Layer 5 of a small transformer language model trained on English Wikipedia (12 layers, counted from 0, width 96). Numbers have three digits each and are written without spaces.
A neuron adds its activation times its output weights to the MLP's output. To switch it off is to set its activation to zero at one token and run the rest of the model.
A neuron's activation on a vector x is SiLU(gate . x) times (in . x), where the dot is the dot product.

Input weights of the MLP neurons that the questions are about. A number n stands for (n - 500) times 0.0012.
n29 gate: 580633264648667596747394549451408601427495460587498578448430626264356609729576563566455336547684392712690579421666457625518486494680556726658468699332612525290528632569336386646575660619340602515246682603318356625318545353372601588329341290542575442333537368716354680476319320486256574428
n69 gate: 422464524290560347434338762271509304693287756380660515419532316739517391605432700627228478793464540611409699420547378586665592700468628407369452519393319520214482572441631556548412759681532786515306380383434520811371513557392389608466757404451733544641635441334415561432507364271323716444
n86 gate: 284668423555439663488497439764614492585620407611808469591277290537681507341577573420777478280196642609443424708773506718726428362551346358335620835397542720293324466767313228666434479493148526501467655393288829739344404477538799507490502443357230256539415490573435487770500478778416455559
n87 gate: 615496426571457304497305654465475644540796681416596560530607438483383604396642403734463728514581537636471419266646406733355507464571423389484395310426578521413295192362734495410767528559489490449468638633319400375571362545411442643538445402627590508574548590360363391681310563186479266619
n97 gate: 471486699718519285553290489594675847488527437488642579570522686508796282452814556108515508506716495570547225663552285272460540524262526445430371251513637555456307689539708431222367795475579703569512539608426435601436406535582545638698233530783459572340623586505882421460388530399583629499
n109 gate: 615423387602543440518770747334391207525383686589663316690540556523412497354559822527507652492566564505526619431455480587400629453288393636453504839402514413479681487354525202444443485417293361699181703367695129479524538483551361546416571913649284502520389394550618511462427375454705492456
n113 gate: 656355625581546660523455565663447791477570624534401485594560620266482633696586437615560584512246274629367261567628601646303612571656473541435517598549589514568257650563638821653359472243461608541445594559621410626460550410738591607421272439393163514620377504550677470506597440101517467592
n151 gate: 448449227384384362402620498465637652336406476696433371501620620556448482360549581414496362456480531378488376274503420202362191514746328496453414583498515733514188402472401387512504817584423462441472574480330643418468675449462633673525277519506537582518529288451420603528373667332254455751
n177 gate: 521480572496467316795621676437295361421391476468479804542511723639444621469338277489364519655528285533312498654426591625582640495533518457482546676579729563345516436616361408371448510319629505191490553414412565412492475549397478186462354564618535437494318605356542544448560506498594594577
n208 gate: 394603658514514459545350543522441340406513288358489438536597410720694505518488701434333448344525464518375511562723866410536297509555620509509565305402620686646723319407332707326493353367332319534389487578312666318496581493348514522433731590116553454567583549508410429571389668678532452637
n265 gate: 430651650435616497565620822423431233454415230349415347336326473404582531412639345397384452165559295194511461433184644321499519616533586747587374429599474362440598478443641244122596488288397694340369539643437791579103515527312241355540483687514544498642397525403600410424254382780503402450
n286 gate: 367545314622145546503668456332306643435538786520943665687480277609455422764602687477494579620494644537282421199625325512373600691453627236516590267660587541533436672533636568280333733498508483550527322663324626430552437420504411358596809729626376344536565558736398561452534464546564627374
n331 gate: 457439489391830832652338795462651555617517405594173593479587631538533548642633430625509549434475160402518147533074615696323517298454705600585389504765703323649603629236338477380839764620637668411217431171454257869300316638664480635463254596556320972459416629680660808262500605319498516684
n367 gate: 476541609486594608363618489366587428556527583468437449396514297510533527508677316457526594397367458362346521515532503708464448619786337594607353534547475512462378395348426466446388583429634562451407427453445441677587411589288465347571531633597669158790377387449551520509568453457601457290
n380 gate: 426404251519738388235480436437616426417403191523442595611713402647438570594515655393432618474612540770406612523556565746498459561466275393736593590402669772280587407468598667443723284517544331703236534475314503428324454601329601487423723456484428550513515465424652201850368672728483428544
n29 in: 480539420385449471272424493502298533493369546457541655555400386556552455381375449305304650346282473345618483402433536524540455628285677339484409416515554466511456362471579577511447497720430321481481535477394666640543426581617451663544506786458188277417204531427520517601760690564757495570
n69 in: 466455659754439434485465527501553313244589356359436429749658585322475633530205369570496531371539435414556449382499575622554525607456274546640430262508557404590652547389395589542631142687634613537525500607617319588665629569508633762491524510441531236528605848471419292426505441659570618625
n86 in: 382610578142356441648412267432379495975398249401301495498503557605446451516556649459466371365430513598540542498411388266625606324441438441340408404741412599540379628470503721349550555364584713600279421496345577526515464636383554433321513142721358608342558505307640601613733514497511384358
n87 in: 365501561683682801450323311659693383703356509275544435556562404257380355649536525405422512540572482575511476415492681540896515597660620441830579502686655585505516608494349610541527587659403515648460505349372778548543518474519429567340516545241315586632581493496551310700528426534500726439
n97 in: 655407222574428592534375593526535524505452445290827773635370707464365378515694174473454355495708712406629454306812600490811422384518287443534575218762739678589327773425426468489399608173285492598406749571408490451579451548484360606431522220573569457535549499611739445340531528583725611658
n109 in: 555731532410327404466786534165462217713499527702610279889466500568594419362613647595668506442943622629528414413320616581648628511655605622410475853668376589840729582411563223503580364645422733541355614510897467576223411503548519625467552803441510421438549345515434336539547503547450726572
n113 in: 290650718336579515517420354616607535335530478285410472575557310572775516723371380439436697631452402435568659474397487534572578741624474464607280586604588449556423402676625436406592347456562665592725379375334482571704473519459571603604574715453267575625507414621429236600350476651576459367
n151 in: 625672550728410532683528584612558555520565544379506388416589573389438423561487362571405519431617634336425441292583415621429778394601560372507440404485427664677632557603575591616522389772685405534451566388552485554609686710438414718520419403381450466574413826655497601594549397655673527163
n177 in: 501480460366399642504574392598506703396481518651451472496552367328502378494569594419487530632322542463718429471534402445236321494685528523560512505395419550411569555446419582548580402600410568487545616367320528493416537481569540659428493700345429403503708398674643464703392477328618424508
n208 in: 482477618729452513506168411349529454308620531406566546637518759482267309475610476581461305306697476248589493581515422559604663572454568467660465552564350301532736568534551506445562540439600288432530597363806422387430191523594587452524320622406476668452375139596665538362504299349341382542
n265 in: 528710483482494502642321615520471402541257334379304306393476478395472746332579443261320354460432267393767532720382288582327634672447537839637279759472482389498548540415658502292561524375858633513544389473448318335457541592364396747481481542553375505668256397434264426631227605572694402407
n286 in: 441557488653684480542777490506538646531634231770306759428564613561625476539373580668537548612443396739628509516384432560322453399395345683775446562400382462340599510447396699489564510524514881423284441541517351432427536604580559389351420658613515666456609782410654687587718427573459277557
n331 in: 496852396171689318482687696824488428481339140589334312769598393939655559426492423606576238314486656406430485733269515375743467087782795627367616376693389592507470228393533345462600715312600135601559494448503424288504327347830561332585581290723449643513348542282762466367470571791657366609
n367 in: 533489395408340403687462739537306515631416441659482456515490596411416413480371554425343425646438566620559496530368579444628581557344508439367437623415329449505582692441410426415575384655559417550484451531529483478337659416598601610367443486554369639384620567548441460344515439358295435873
n380 in: 402269563691554485699335445747347542480725212477485335475682521503560570249480419197506613570262481404272597495464350302246480332498358359657347432664703734351368576559615514548481337510543341390551545621481708348486371531290419464497546594393184539405297488578519521716369699424454415220

Output weights of the MLP neurons that the questions are about. A number n stands for (n - 500) times 0.0018.
n29: 531569506513168764440468386420482448557409714448535402481332415631564301544564572569549806358300520391589516694606530624438326613644271636435503464556377504493265661383604463608355492372496529467747582543515406578675665420598476384482544628612478556449519708609588433521552598387599477513
n69: 642488491511422504545498463700359649419572486627388592350325673412558539298611347541726357261436296308530386653501477409406345378515502764597640350505387609432547416526413391529589386403369405411551559438549542298620555498476629497439594375643454369427268468611501521654552576860384376381
n86: 475256686535553438579638799457563535334428668414559550572448635428345661425608612519377598728830505499667419551371590417324400815478518561610518386520523279476600415466664447502370517441589641425424501621630518311540539491449296640573432555243510609701549528426622510406185748334615502499
n87: 717576336631379448424680581357486532588416454671411766410691582416494504493378166707532468451550483714540562313613648389325582537633518523408591442535496646455203516374490424419373572547579653475229562601399564599512549664511406575633524720483540379534538561441483671434369676454374525662
n97: 456549582550494407714802604533568860347451521408561444491492629385654506432601345476377514502600275483649350401763580411324437384510517532196534511517550407534016673331639439526479453517443422670345603603645491707402663450374547654531441459585462453555557603450729495449342644367501433374
n109: 442327429300424673354600563666656722273642449582405603648376576586468405600164499521148292244300490424575483563630416371485371533373591470447507075488466380505600313660317635440420547471569424543679425364552497505598323603434534527602537450422457596601690363308385643464671725535382375617
n113: 460483382444259470355456480574460670578447405478350510804563461580483406469325607421388544507651339344555699586236549541590513512632558560483569432527533303525633405641614563314390580462654764292501479554422466439230523680469553233430500651637475307691564617582449287504398491603494475370
n151: 453344407539354478433695441436557496612473557531451369416561665625500363665588393579572557462591485327492283349532358549458520497587422242649306605537460524336537352433463572533496737373518429450282472591454500601345561606446525359479531501457515370317521339525479592642338722515357613748
n177: 334585397377638245605307380569521617446614455512506355383654516599563468614764507552520401444458527444547473604585347502374348459489594632591415605599626522394772462410428203537495560454390525572584371688527395560434436586539624428464569564638539695492508611588486484430371614444223417481
n208: 553624435407553564535878419618580499657451466519401516320492426508607625706517448402355539560460643556432654397576623471449346492717332426566656517350651597491472397340409464460443428373455502537474485617313550495524553537420356554307458339244499420530473665387428501590339727516496508416
n265: 448543625357434457530338588416451387317506507510462462457369329503344392507422351466351635519617650413558499554700352416504619422534704525668207707618343517474380311530460746561497514461427476491661261439222397742445435294491680295453537564494649642452497238523668765447739630447638337407
n286: 500560473373784592632203498590469458539342415592331457419492477741636468599743384598388412559289419733433495614604588318537298481520395799457571441244670622367751369436598670516645483660538442545409435626538518573586521543429467411410447519333470407585390629420527423570547515594677591601
n331: 506704409577297267127623665593392350420488513610525405778244532416594476305457699502560393500371501488365466611388547211534446271216628566577636511468421886503527370858700606305478498354288627538627331304495654286291494680614421546345593435534349567598684364396500498447561414638400299609
n367: 621543489358362520410474468320444460646711415297396603537739491604522406580435453521523338721424624558383522585629390497430455554361632453441598493365375550378662474666447498510405561535537652550572478601440502458439614599553428630397434508414532778342511624409540596432280489477448591512
n380: 482729471483652373533627577181495451493343590473629247554555535519403532632603657694396493506573576614584527317491525627669562401573522352482539437370194673603531665504616558582649368523391426332526740336576394583453546601428442426334662512539631726502569450646591537377447447671515564419

Each question names a token from some text and the token that comes next. It shows the vector x that enters the MLP there. A number n stands for (n - 500) times 0.0041.

Then comes g, the gradient of the next token's log-probability with respect to the MLP's output, scaled to length 1. A neuron's effect is roughly proportional to its activation times (output weights . g). A number n stands for (n - 500) times 0.00081.

" that", then " did"
x: 626524401530520538647333577519429626843622520317763516566437321560468455434290779474344541352636489547459558705629695397258542411453488603235519461411436537504503432405457668504488473440423530405471568443436483424646529518511525475334431498520533581542624502493169346407553557313650333410
g: 687545392506569514523553390538607515301554423582309401479392520390381696517462333657722678377571490713632680635519335531448427392553251624514537539521549136692768554377561431537434468327613690660546389363710462289415413557657534522365245771426454399670588411473542484425263604440416472423
Which neuron, switched off, raises the next token's probability most? n208

"ound", then "t"
x: 457638638487582603420594420568665495701401546303499440493485511560685641370444416548656384291652578506584782866526625436329637673569510415437256451622697588491443530541391488530452346532587624449565573627470436411545661543470614365487585420651518448670720301438463394584602684500745476418
g: 561555484707594624517391437479597425752428585495600553612491545355319422626417462472370682586474412518546460517752221241615537560604550566765495391653620410579638386467220542462471418426435617398300575435817356329263378456741396303529603413745520701481551610603323506576630639592592462416
Which two neurons, each switched off alone, lower its probability most, in order? n367, n208

"ar", then "ok"
x: 403423663700542398304489469591369441432453378344531501701386452444568555413393697605682515389598291565611536502343505393434575382520490557449563445262264554631355614392416406716475592557487326413616371457271471656571399473556460546371503402593565440402572195622409479495604594540706531613
g: 321397574414696466407563619426308356502478319538495444494343499571473416506503516501749355551198431477550660405306388352600589497518421509383738438497344348510649475386515425382526449689613564632496491423521693358461553767334588802401544178521573708797551475599499522475398366396503161408
Which neuron, switched off, raises the next token's probability most? n331

"ches", then " ("
x: 554570612530575387357582682470462647318422386346679599566403584361592450561288550516669590442550523499510600513444652442523663524448661464323456297516317655453218558539650589563617557695326581335464441465488227492512494494546638699316552369305535521663686410480401356456462374523472391464
g: 523525310349110324361462512403511501574537456668433344600406363423427397348608463533670265382292428268605447578686438549533428467404477532636657305400489556495589453557482598237538528424384615397390539482679475519542458773329454650815625523287378321675586432461673518566441377377250470620
Which two neurons, each switched off alone, lower its probability most, in order? n69, n113

"ment", then " of"
x: 474319500519567500500561599539546578641448334402629507683408586441832528412497677600697302333468253554456644636507577434506674498423507351382324232491522649514311471408606550608617504599487528594617415507395398428772590550568448609474669399218447273507577400437395460512560454327635522508
g: 586651387555474600568483465315506695293408279676442572654696657570430439366066686452677542446517608132365647416579472423438437446622658462468723324476538428386385551622715578458680627388423558608397510550752526523407505503517543494576389399337434678528745444620469376366601533326437546539
Which two neurons, each switched off alone, lower its probability most, in order? n208, n113

" new", then " or"
x: 292358540377465441480713542556569510476441494257653532485390403405376561380498851598579395413687354540553523526453598440238540628496620402347406430475690525621268680521298515547394523530407685436501598545452513268651572437558325365460561444420508411514523490538504371353500474499580436533
g: 544396479607516363228484348579348453578415437633278505651680421428399621455490445576509583515539513422383455474349540615438551603549576452246370551390321599714430747425476243768583308664502446494473595340288494561523545491655488359642460473492450594550795323529171411273568397238419635693
Which neuron, switched off, lowers the next token's probability most? n286

"ests", then " in"
x: 476530552430616320634603585396629551248315324557595628600404467378681549371320713572537538463567533551508559549651597480460544439344528462294421385476590506411332615436568549536491541534333487419578466520388248471647454530532597689380478499211503409719588204580383472402429503249478290533
g: 344429480559528652635664374513663426447368526431426557207496452431518510360413558419560548380822512782600668353685581592424428341467500461435231288534613397633490461595397439683398460538656496203611554350395540773501570555404478382258608563647621429460333637521479571495311656325519279708
Which neuron, switched off, raises the next token's probability most? n87

" min", then "ing"
x: 545414524418632530292322514531523352527429476170587405394442461449496526568584691477694618389700380596556747618574507534450407445332575554401305374540536417472320430328573668627535594603581587377528475649525277424675354551556519456541529411324531548698471545717543468472676366688586238514
g: 244796566561376471461427589445441430712257433625284417357741298342414442232658485621477411560550549547441459318626548671308449367525584481464474280513444587270625461520470612276391408375232487426592605503626379352520228801540522646483520500570636606500320407494444418439600501384467578371
Which neuron, switched off, raises the next token's probability most? n367

" j", then "oint"
x: 474461510511673542352406594622436453449407501457595481479308493353617383431491702329590485546618351451422612378473496661473355311532526469255430414491610370575276457539468631472513496669665672556598493432399394325545345519436407428545531396379517539556603489758574368303763484746602355242
g: 558565430419704413639446646551483576792430592543608437620493428263734385491531436609612673125562543326397412646649559354518603537498455420294362436424476500564543485473657228544683610521540618540292562646437453328615601569446414312586469325771365496695665585529637565495551701219376587409
Which neuron, switched off, lowers the next token's probability most? n97

" the", then " Y"
x: 418504482452594346447814706540598457554536440464457484558428461520555537496305908512513447471582439467462602375421473432264709505536435503409449465469578486505282651465365573579481596554502535397501646675325579422492480521526436436437528477608408485488504666555340263490534460699451542441
g: 524610592736401618634611344529597468322515558511491200404580601477560503363325465727488377589499448258678450321441539545507560331479455660490717762471432167519679392459308436474589390669222437561447586442646628360445420524470507559511786524691572686636476772526579526505579293556491352602
Which neuron, switched off, raises the next token's probability most? n286

"ur", then "ized"
x: 320496751525604482497417405660561399424394445669689507496362521420585666327341565441548640355693374638484476471384591409621518445566357550269464404385346571625524512524533566702480489466510350492675490722284496503648461410544487495315775402475590506419433284625490439463428467446744575534
g: 485544510239633642480666394542458597330620502519463718736522565535449720413540383612775587404487407403351498441318585613668644609493346487559446487390295383616559580641463445422424395665753501391534282539585578705430607514505620589421502544669349658505653501780461499435171543766472786470
Which neuron, switched off, raises the next token's probability most? n286

" US", then ":"
x: 208354417591561562443498498501566371294582505510613554369370439609512534609338578468611545412589287470465448499227387307346568380465490461343385641614531497626433631500397671569584597529604643460593615528561417483668471352668470465476576510509608371562714269317217363535609636635482290392
g: 276581579619520536472513237658464489504639520714619590428224361434288607531541663708375386333546411551593641472490445394374488442231591454595464551724251475437241661352393533743370546638625406595490339427381441557640554539592646736380410748447585575517451452393799526378614625466512580420
Which neuron, switched off, lowers the next token's probability most? n113

"ill", then " h"
x: 379472605582428461795589534604409534639555633517538470448376548428724568468524698716530448432537324694693570632439651338431643328396621460522476300386283614693381579379519531539500282626538479627686536631513284451712406456497502486417579354501535506605426517472385383513566596566438376382
g: 404428350395454555455554386384357542261531436378495586598407586530346525757306691325460279464335699570421518303317393401450424383550444529547579654510638542420601516509697718650580157390372546420492387500646587464432536361400433331302579297553730458336444493362508370512404392416501111634
Which neuron, switched off, lowers the next token's probability most? n87

"ing", then " to"
x: 561393465568576525679764650499616526569479380186561679420495434348500691500470707548431341391653193326501712632514661427377552693462548347316339479484574453585371426664534433494569456702407492571528490544366414455587629478379435518461439454320533253537577228561343464555433502466602602432
g: 500439548405539301632402508440420607478528608386531710608514427642509556489977490530582509672342588307402334549838401688481535671434570403470428429365461413836511574612484580667594660481608375571494547454624463509420456439627559395282352456285452740551523289454579355441537730400505734390
Which neuron, switched off, lowers the next token's probability most? n265

" div", then "ide"
x: 636666364428535425510457681630501394561204390441596616359260391332568571508563667479591524462639470607532639572408660657686467407451628402425376450572666362584364467340566621773389548679632498486576468586512349439719407496605442396393519540358475567553516525659495598493494481390426214413
g: 703518262460335764589414671374579525378799491571517424647659440492307323552402599347570598389430495626638542464385556448561507676363682497581405566358566430457455654646352606468455357737642316333276397791507541725544513577433685437741560458419416490515741283609477563539431573668558396605
Which neuron, switched off, raises the next token's probability most? n331

" Creek", then ","
x: 382443547520392392385372566501438450313399409385560472468317513564587443455514837524596406482579273613464587654455711313409696397461508501449373564511381527605367516546527409750469433613460560376588501542417335465524432452573562726494701318445500411600560541524305299458570393527426297406
g: 558419554445397375659465648590660298755246741567640238528404531465521549509756534392593675691893606590445442455245679515535533330547637468442446714527462589685418677345397495507413347482636528479287635533544400531426499476569638436401670703526637465697307438500537457557537714425488441448
Which neuron, switched off, raises the next token's probability most? n69

" largest", then " f"
x: 450462691513628552389638584559579629364498455317702415540326406486433508402420781524600406445678673546451511418354491386459438565530653503295360382453619562489211600482511464670479604466437610382723588504486519407650528470490422402394607473622630410559545460579316320367607355474324348559
g: 339431511147542506308485522546508457743548595869685728633286451333381570263349460253517597420511444696518716758519658540503464572290606381476481514504474473540483548443622682541406394479471450459617652606342414597540329437489512422481456528313525678660290536389274378526329571593570407392
Which neuron, switched off, lowers the next token's probability most? n151

"ana", then " D"
x: 255498377660585401447269420483491554211446425485503600486321500452470591498377795561551401363562246554504589523369531449488634564508352486411386449352404377604280464479407557612516487598484480449622382571328485339579461470540357588424547472539519416522748407377434254415406566652578369427
g: 602454261562688463490583547487364504362402276290506327653432534474655488590495567334398583351701565394617653763383474568383647325524470557637315359466387250388477483686557297385569445196581610655111580453680495508507566475363513556590484577548449406451619537596331432411580650744661611589
Which neuron, switched off, raises the next token's probability most? n113

" 10", then "8"
x: 320419521657543575339577497558613481651519337411506577519420409485460498370353558674634534272605507514617679539457546546316563530523549389327655598495507520497362748423596571626473318593621584455526515631530637426515499541705429447419348442491825460570576250693431315503677417628571352276
g: 490525544322678488445378249437577367772370419349559335404528619379468473459645610642555643434495450430512366445424556318530473431443411722596498627594574511531462725326554181357333289537544541670575363634645302565662526684501338482378543420571417548495704411708396512577356544954591466432
Which neuron, switched off, lowers the next token's probability most? n109

" 20th", then " century."
x: 446257615554864476452408559553695363368491386623631382617379255478408492560475661541631593526594449413621554472479567410445721576532630506318343625576641503513204559505491551608480662647582503415563560617569491282512512581481589466420457563514596225544650428591444403417574339456615288512
g: 623556544593667438366400647661616588432718629648341302357456630274267569313668450380368585448481461487378509547648604470535197379805621655479346247665506356508456660554321639409588571544488313460441294474322456632406422452589497261690534423640425437400423580621385668677543495497514579621
Which neuron, switched off, lowers the next token's probability most? n367

" play", then "s=="
x: 525554591303543472568478611473452610583455463519867420466377260557393623397383640664512395438726331592521662502589705427400697486390488404391469474522418438463255573526370654351435398547504474493614671542480441342538537450437447548521566398406641168635670373541469544502611639379572289336
g: 415518562444658210614626803535469327528430547288519350409406530337551673482705483540639447432481735604628398365220487719393328520536554708488429527597497608719612558380470397599345505275586569606544472423343470301524572595458533642209548561422693381528380639511519671710531241570418613393
Which neuron, switched off, lowers the next token's probability most? n87

"es", then " can"
x: 304510530453467419540514563522638696283571261451592643632413501324770529518270690571625454551487241551559707442453498503503674456368470394412427366524240598585277482484554609575462492535299571438498490638479440444522461556653562625353508419410528483557675212497297424480452592429528289513
g: 600598572392475502566489425411502741649623571469471459751601422522408635470523589568636527468472530637346432668336529459444565481698792619285477400665672612576463678451395381588771600534391492509720413426622451708714338359690513440381502518272594178683405669573595384350396252526317577591
Which neuron, switched off, lowers the next token's probability most? n151

" |", then " 4"
x: 475419431508612709437784538574677638554568412390527557467383297470487548406352488476599600413652546558545578677347649589431621495426438373516521595448359531507520632518534572415629522570359533414552697496349434253655497581489503679462667432512618352583578385460472246359512485782648207463
g: 635350706532589177577499490486568662601553532622620707536606435588465613418532512446497580548625508427516459551112433320379786498332563363579415646579506394313358508458346363585719417568654645651485645602660450315463553299457547384682499338596239661366535680597532665551399625506700626589
Which neuron, switched off, lowers the next token's probability most? n380

"/", then " H"
x: 489438600494544465361346814554499439653515288348619489677495550502600749603396689455562605400576404631501494688456464364481508411262557565475395705462372383433422466480576610554431379683451462512624589484485387238561513300495490465507644415373547457618462412495291443701589533574478247426
g: 352406692593530449579647525369621623406546493367591380312568573488625441545492637428434310253561706411755614500251394674311390561725369557451502572462526532595624282559737358393510186385488578469325711325539547470560250454478460479536571339688561462474594578242616509582455444718697515661
Which neuron, switched off, lowers the next token's probability most? n380

" New", then " Royal"
x: 370378402424560406399367477437665289474425411277817490431398444514355404433353636472537549545714332580503761539211484448432572600615474402429478438712477431595395646601403647609387538698436516306516524490586513139502507346551478426398400461550545467544545419303310409505736615608615467517
g: 518618652565413490499544759401368454486562542682326557706335655552249444315357613551519370617380703391591440394601253435436646323588445430464372459524357459479250495525712365534552595356401665495473607338342498474552926401321559352631661483402545261492549706544229438495510446495567451483
Which neuron, switched off, lowers the next token's probability most? n177

"aw", then " (s"
x: 550384611666631497313374535416495466584316471270506531610355474553666625549455698322758416385618281642611567600346585391422607664435577483376421375380295636584365488575386502536460493655556364326442441416474490566536566635504595477415750408364631465487648461363501437543548601578655361385
g: 511651652574233527709456622402650708292458505787430463428614644544637646528530445615596425326292567356764574530788455557374365338498597646467354325477452597625419407441533729665500617571565351448603600489398549624563494571681386593642574672351415318652439379363371487691730520439491492686
Which neuron, switched off, lowers the next token's probability most? n69

"um", then " gr"
x: 310464654565386359628419596686541577525467460372461569583239645303678589468428690404642388360494459563454416696340556407620588391453513277269375388529289640684371482459608601553498492589462552561529563608466506561603458472699447575376705502312593442568598544519411428335356296403637256592
g: 475420628609587813454584565516503562449720574535407668669602296559559415531210547413305462133292651486429494256403565389531433443451532695650318555441424541397490518761606498475397358675670489513594478378318654418436539439441566454449417331651447719411582613493463616535329164694456445552
Which neuron, switched off, raises the next token's probability most? n86

" |", then " 8"
x: 600427482593665760476829670503644451564543430347555528453353338571606615385408485446573503385572421495594665612375694541424636402371564384549431519433265395480649525442659566409602622653483427401539569455364336329610403548464522566456644431496545288628548363446380339457615520730631254477
g: 566524663508548228289561317528579585295433290483581705405690554644406550673471468524514564481624657330564572599613385462381785446291369319285576541568484399417646708469442526476467460471447517424370603517803607404234615493596651343811687504614407607542495504337434537693237549468440569522
Which neuron, switched off, raises the next token's probability most? n265

"es", then " comp"
x: 340530493442550354585549641528591593330613356459509665549427577275757695484338594683566432527492343569512709439576607551497598479343544388505381389511243648571287599406566675461521477500387570459482484580421226558586445469686565517441438360216474557630652237548245457495435695482576341594
g: 518474419535415639561490393272509676463686409469513517388674527441689521452389497309303356342489748215507507470195610323519665367557567400356539643586367523129475466738495639365566392635605617400557543676589507457606358592464583578502581477458164601535674329630474308438531562683520643540
Which neuron, switched off, lowers the next token's probability most? n113

" allow", then " UC"
x: 639465418509458562445721646598637643648491581430633541320580508321551445398667774481562368475704342475575583541463696434365509254465476435263449386442510555436383614585409540491522396442483645589806597590326477448673505517463381647476421552509650632532618368612264473533519337477508534478
g: 562439633490386729460567463624513423373517652594602474402545335685501307540306466562507382661388464530650439412417402699517577416466564539500807706564623364579564354401455317414448831494710520409455239621428442389366481508324266536384483678841324493367521503589508486553827429518462414720
Which neuron, switched off, raises the next token's probability most? n97

" the", then " dep"
x: 397509525472590413463974668615562583611418390463468444524462427557595536427293764504590489394581494399454444330467426446367626476550387409378363471431537473619261654516418610577509561530532598404500721592411586485516434480504444442502465457603382473471509646613236295468522581709441589450
g: 468512514723430529745530641537284520708567687439629482627615538506497658391478503661689413343527556581529338364531361332554438557361667651317207316375604736394532644666690441500402828451374593321591321619622488694644392541488657627653621600485540507652572455404579483459541289286443497532
Which neuron, switched off, raises the next token's probability most? n208

" (G", then "en"
x: 469385461495432510421427611489750566694385617335517483412462541532568737432347748543570702565512463423512656525576607353411479243462518489279448689485368375655271602581279537645452369705604505412667475376488506364563449483408415468579535456307417409590739407550437312561560494595507308448
g: 463605501575662494615574550529629569535486610314346586414274422398645756186657536504408611585615281630616594622511439663344501483705599567356344171318454542513291490586502608435443640455536491433537611584260295646572589437708404612359402461467455668638603365440443745450633490503747693404
Which neuron, switched off, raises the next token's probability most? n331

" Ex", then "ternal"
x: 303475429304668468424399649471652354400404406322601478461502516387585430371416551456550635524575506389412774600563690520578429422466508347357243456756508429538247533504269567689487671570343488467641456719551334374645519313559610461437509497264581473653527432654457349514597627625567438474
g: 333406594532454727344583244447202401433740427336591434557539393684575589415642488377318446228587532374297492378541550539504328678571390381601462549619446818505336449370509441603551678549482576605518298356380554329290575334575702534464538517550458571658383603402594732524692386414444457280
Which neuron, switched off, raises the next token's probability most? n286

"ing", then " the"
x: 560329492613514502659941537503547581633651398295547605365462412380612619511451759579485351457656194472459723459544638382358580449512564407302503447368433571462531641608459507573593434626415593599609541494384564383616537573429541473440508448431520360531625290494278484598606380482522723475
g: 603453601458330705608470452822391622592787540574488489396764445439595460517228548428497359360548543393568641569383646416699552340542622411373528552248456668318414219459417343493442642674282481489549296744506482467410396521440608725535527472757584461514519414331570597417443471375692341391
Which neuron, switched off, lowers the next token's probability most? n29

"\"", then "The"
x: 356555529417392496188564575545639618607428424411597501558522415293432509551269523522519541597548450327626417589701279483379488370331581426551450298610592357646291426596435551595468449544602486688588519442543347499391442573442410479456518320509503479651446235377203328343591484646592354325
g: 677676701460528569513537387647550498651622414637426538494601571555406542754411501667456551554635635674433467466577322641618674418685462361588478692510532401424530262438910377508447304614263517455334719648469531732488641680338581485686285619499452383297428310494495364383456354533578417392
Which neuron, switched off, raises the next token's probability most? n109

" on", then " En"
x: 343526400601507594682595485491509539747384485311626654592604249352634528581543760373563415295643333478394553600355489461436673383381392583392208572521574513403391426408510586543561393622377433483480407678435371533487503472665531460565511441609608369569580429443328266490758444365531422452
g: 267488382462387580450427631450674275526289365642467208708360420377356289574667460587743367498356626631258253276347440444623393517475419547610437381377367389626517566694556452658439417486647427432567429530570548440355607532327323529584493422610359569464468484489364517445703604525553750787
Which neuron, switched off, lowers the next token's probability most? n97

"\"", then "—"
x: 367540511414381496175526580562630596603446432442607497578516444263461528539269552558522527608547440295605406611688306495369490382344596399550415295615578379643310452574436533627472456556581452672584545443528338526412458601472426474463482321454517478649483228384166314371578473652542357316
g: 500395550524541419767532481360566686300521089517613595324279549698517418361537493572584309487437525475613405697592541632428549566671461399480514351297514571481568405335622466542435597387441525576432490228525519521563336540665723555523527550326514352500617205500570503406421386038664454427
Which neuron, switched off, lowers the next token's probability most? n109

",", then " digital"
x: 557418505502703525401636561397426524581438375325623710572525288539528546430288687499438536179513595523547547673376423459498513570383358429414442681543426505687484397456643614409533361644461426489599613526406313328658449426484577332652610331445604510693655373509220397521560439585642262573
g: 496569652490707525502527465349452553703590390805503655549711495622574572550490438605553390536548375585253543253658468385567412564703581481444278538565425717802425728674613609517492528524547364465852433456452206596479601484720695283557536542512325622599379334438595462441480489479436295424
Which neuron, switched off, raises the next token's probability most? n380

";", then " Label:"
x: 501225485539582497330713531630707605717518376516550612420443393593648537426216627596488482372603519490657182421476383585456404236485433395284453580505313494547514594403728651507481387551353537339489688528641357235532461457520461587408645359477495605581545416621354370478564543531559298630
g: 512591426611698251512226279557511488575511434607367555406334448500582583581663447559544460422481666760310335590723455300358439450241563301660479328641457530531434532393598619667535420476711588660336456566654448419486763396524621305254427428264596563390479340546698463467603608328550398401
Which neuron, switched off, raises the next token's probability most? n286

"|", then " Wel"
x: 417419602441422512488807554536608593591294428475397490545412469597523563281415590517599507567712486438611401562423508509232560635435483346710462562369515181422331414412517578517593422705517592604455545573462653516530427387509485619422485339596461381556583447565328352564582479732682390502
g: 428446589253605361268529452452342426558699404479621272559439665485380487454334598557246425573446537585537402277392454517452525571819562458683378437323414742581407554778474350554321394542360465550364578340439541303203449354458433479580425483633363762541521476518260576498402362709367598548
Which neuron, switched off, lowers the next token's probability most? n29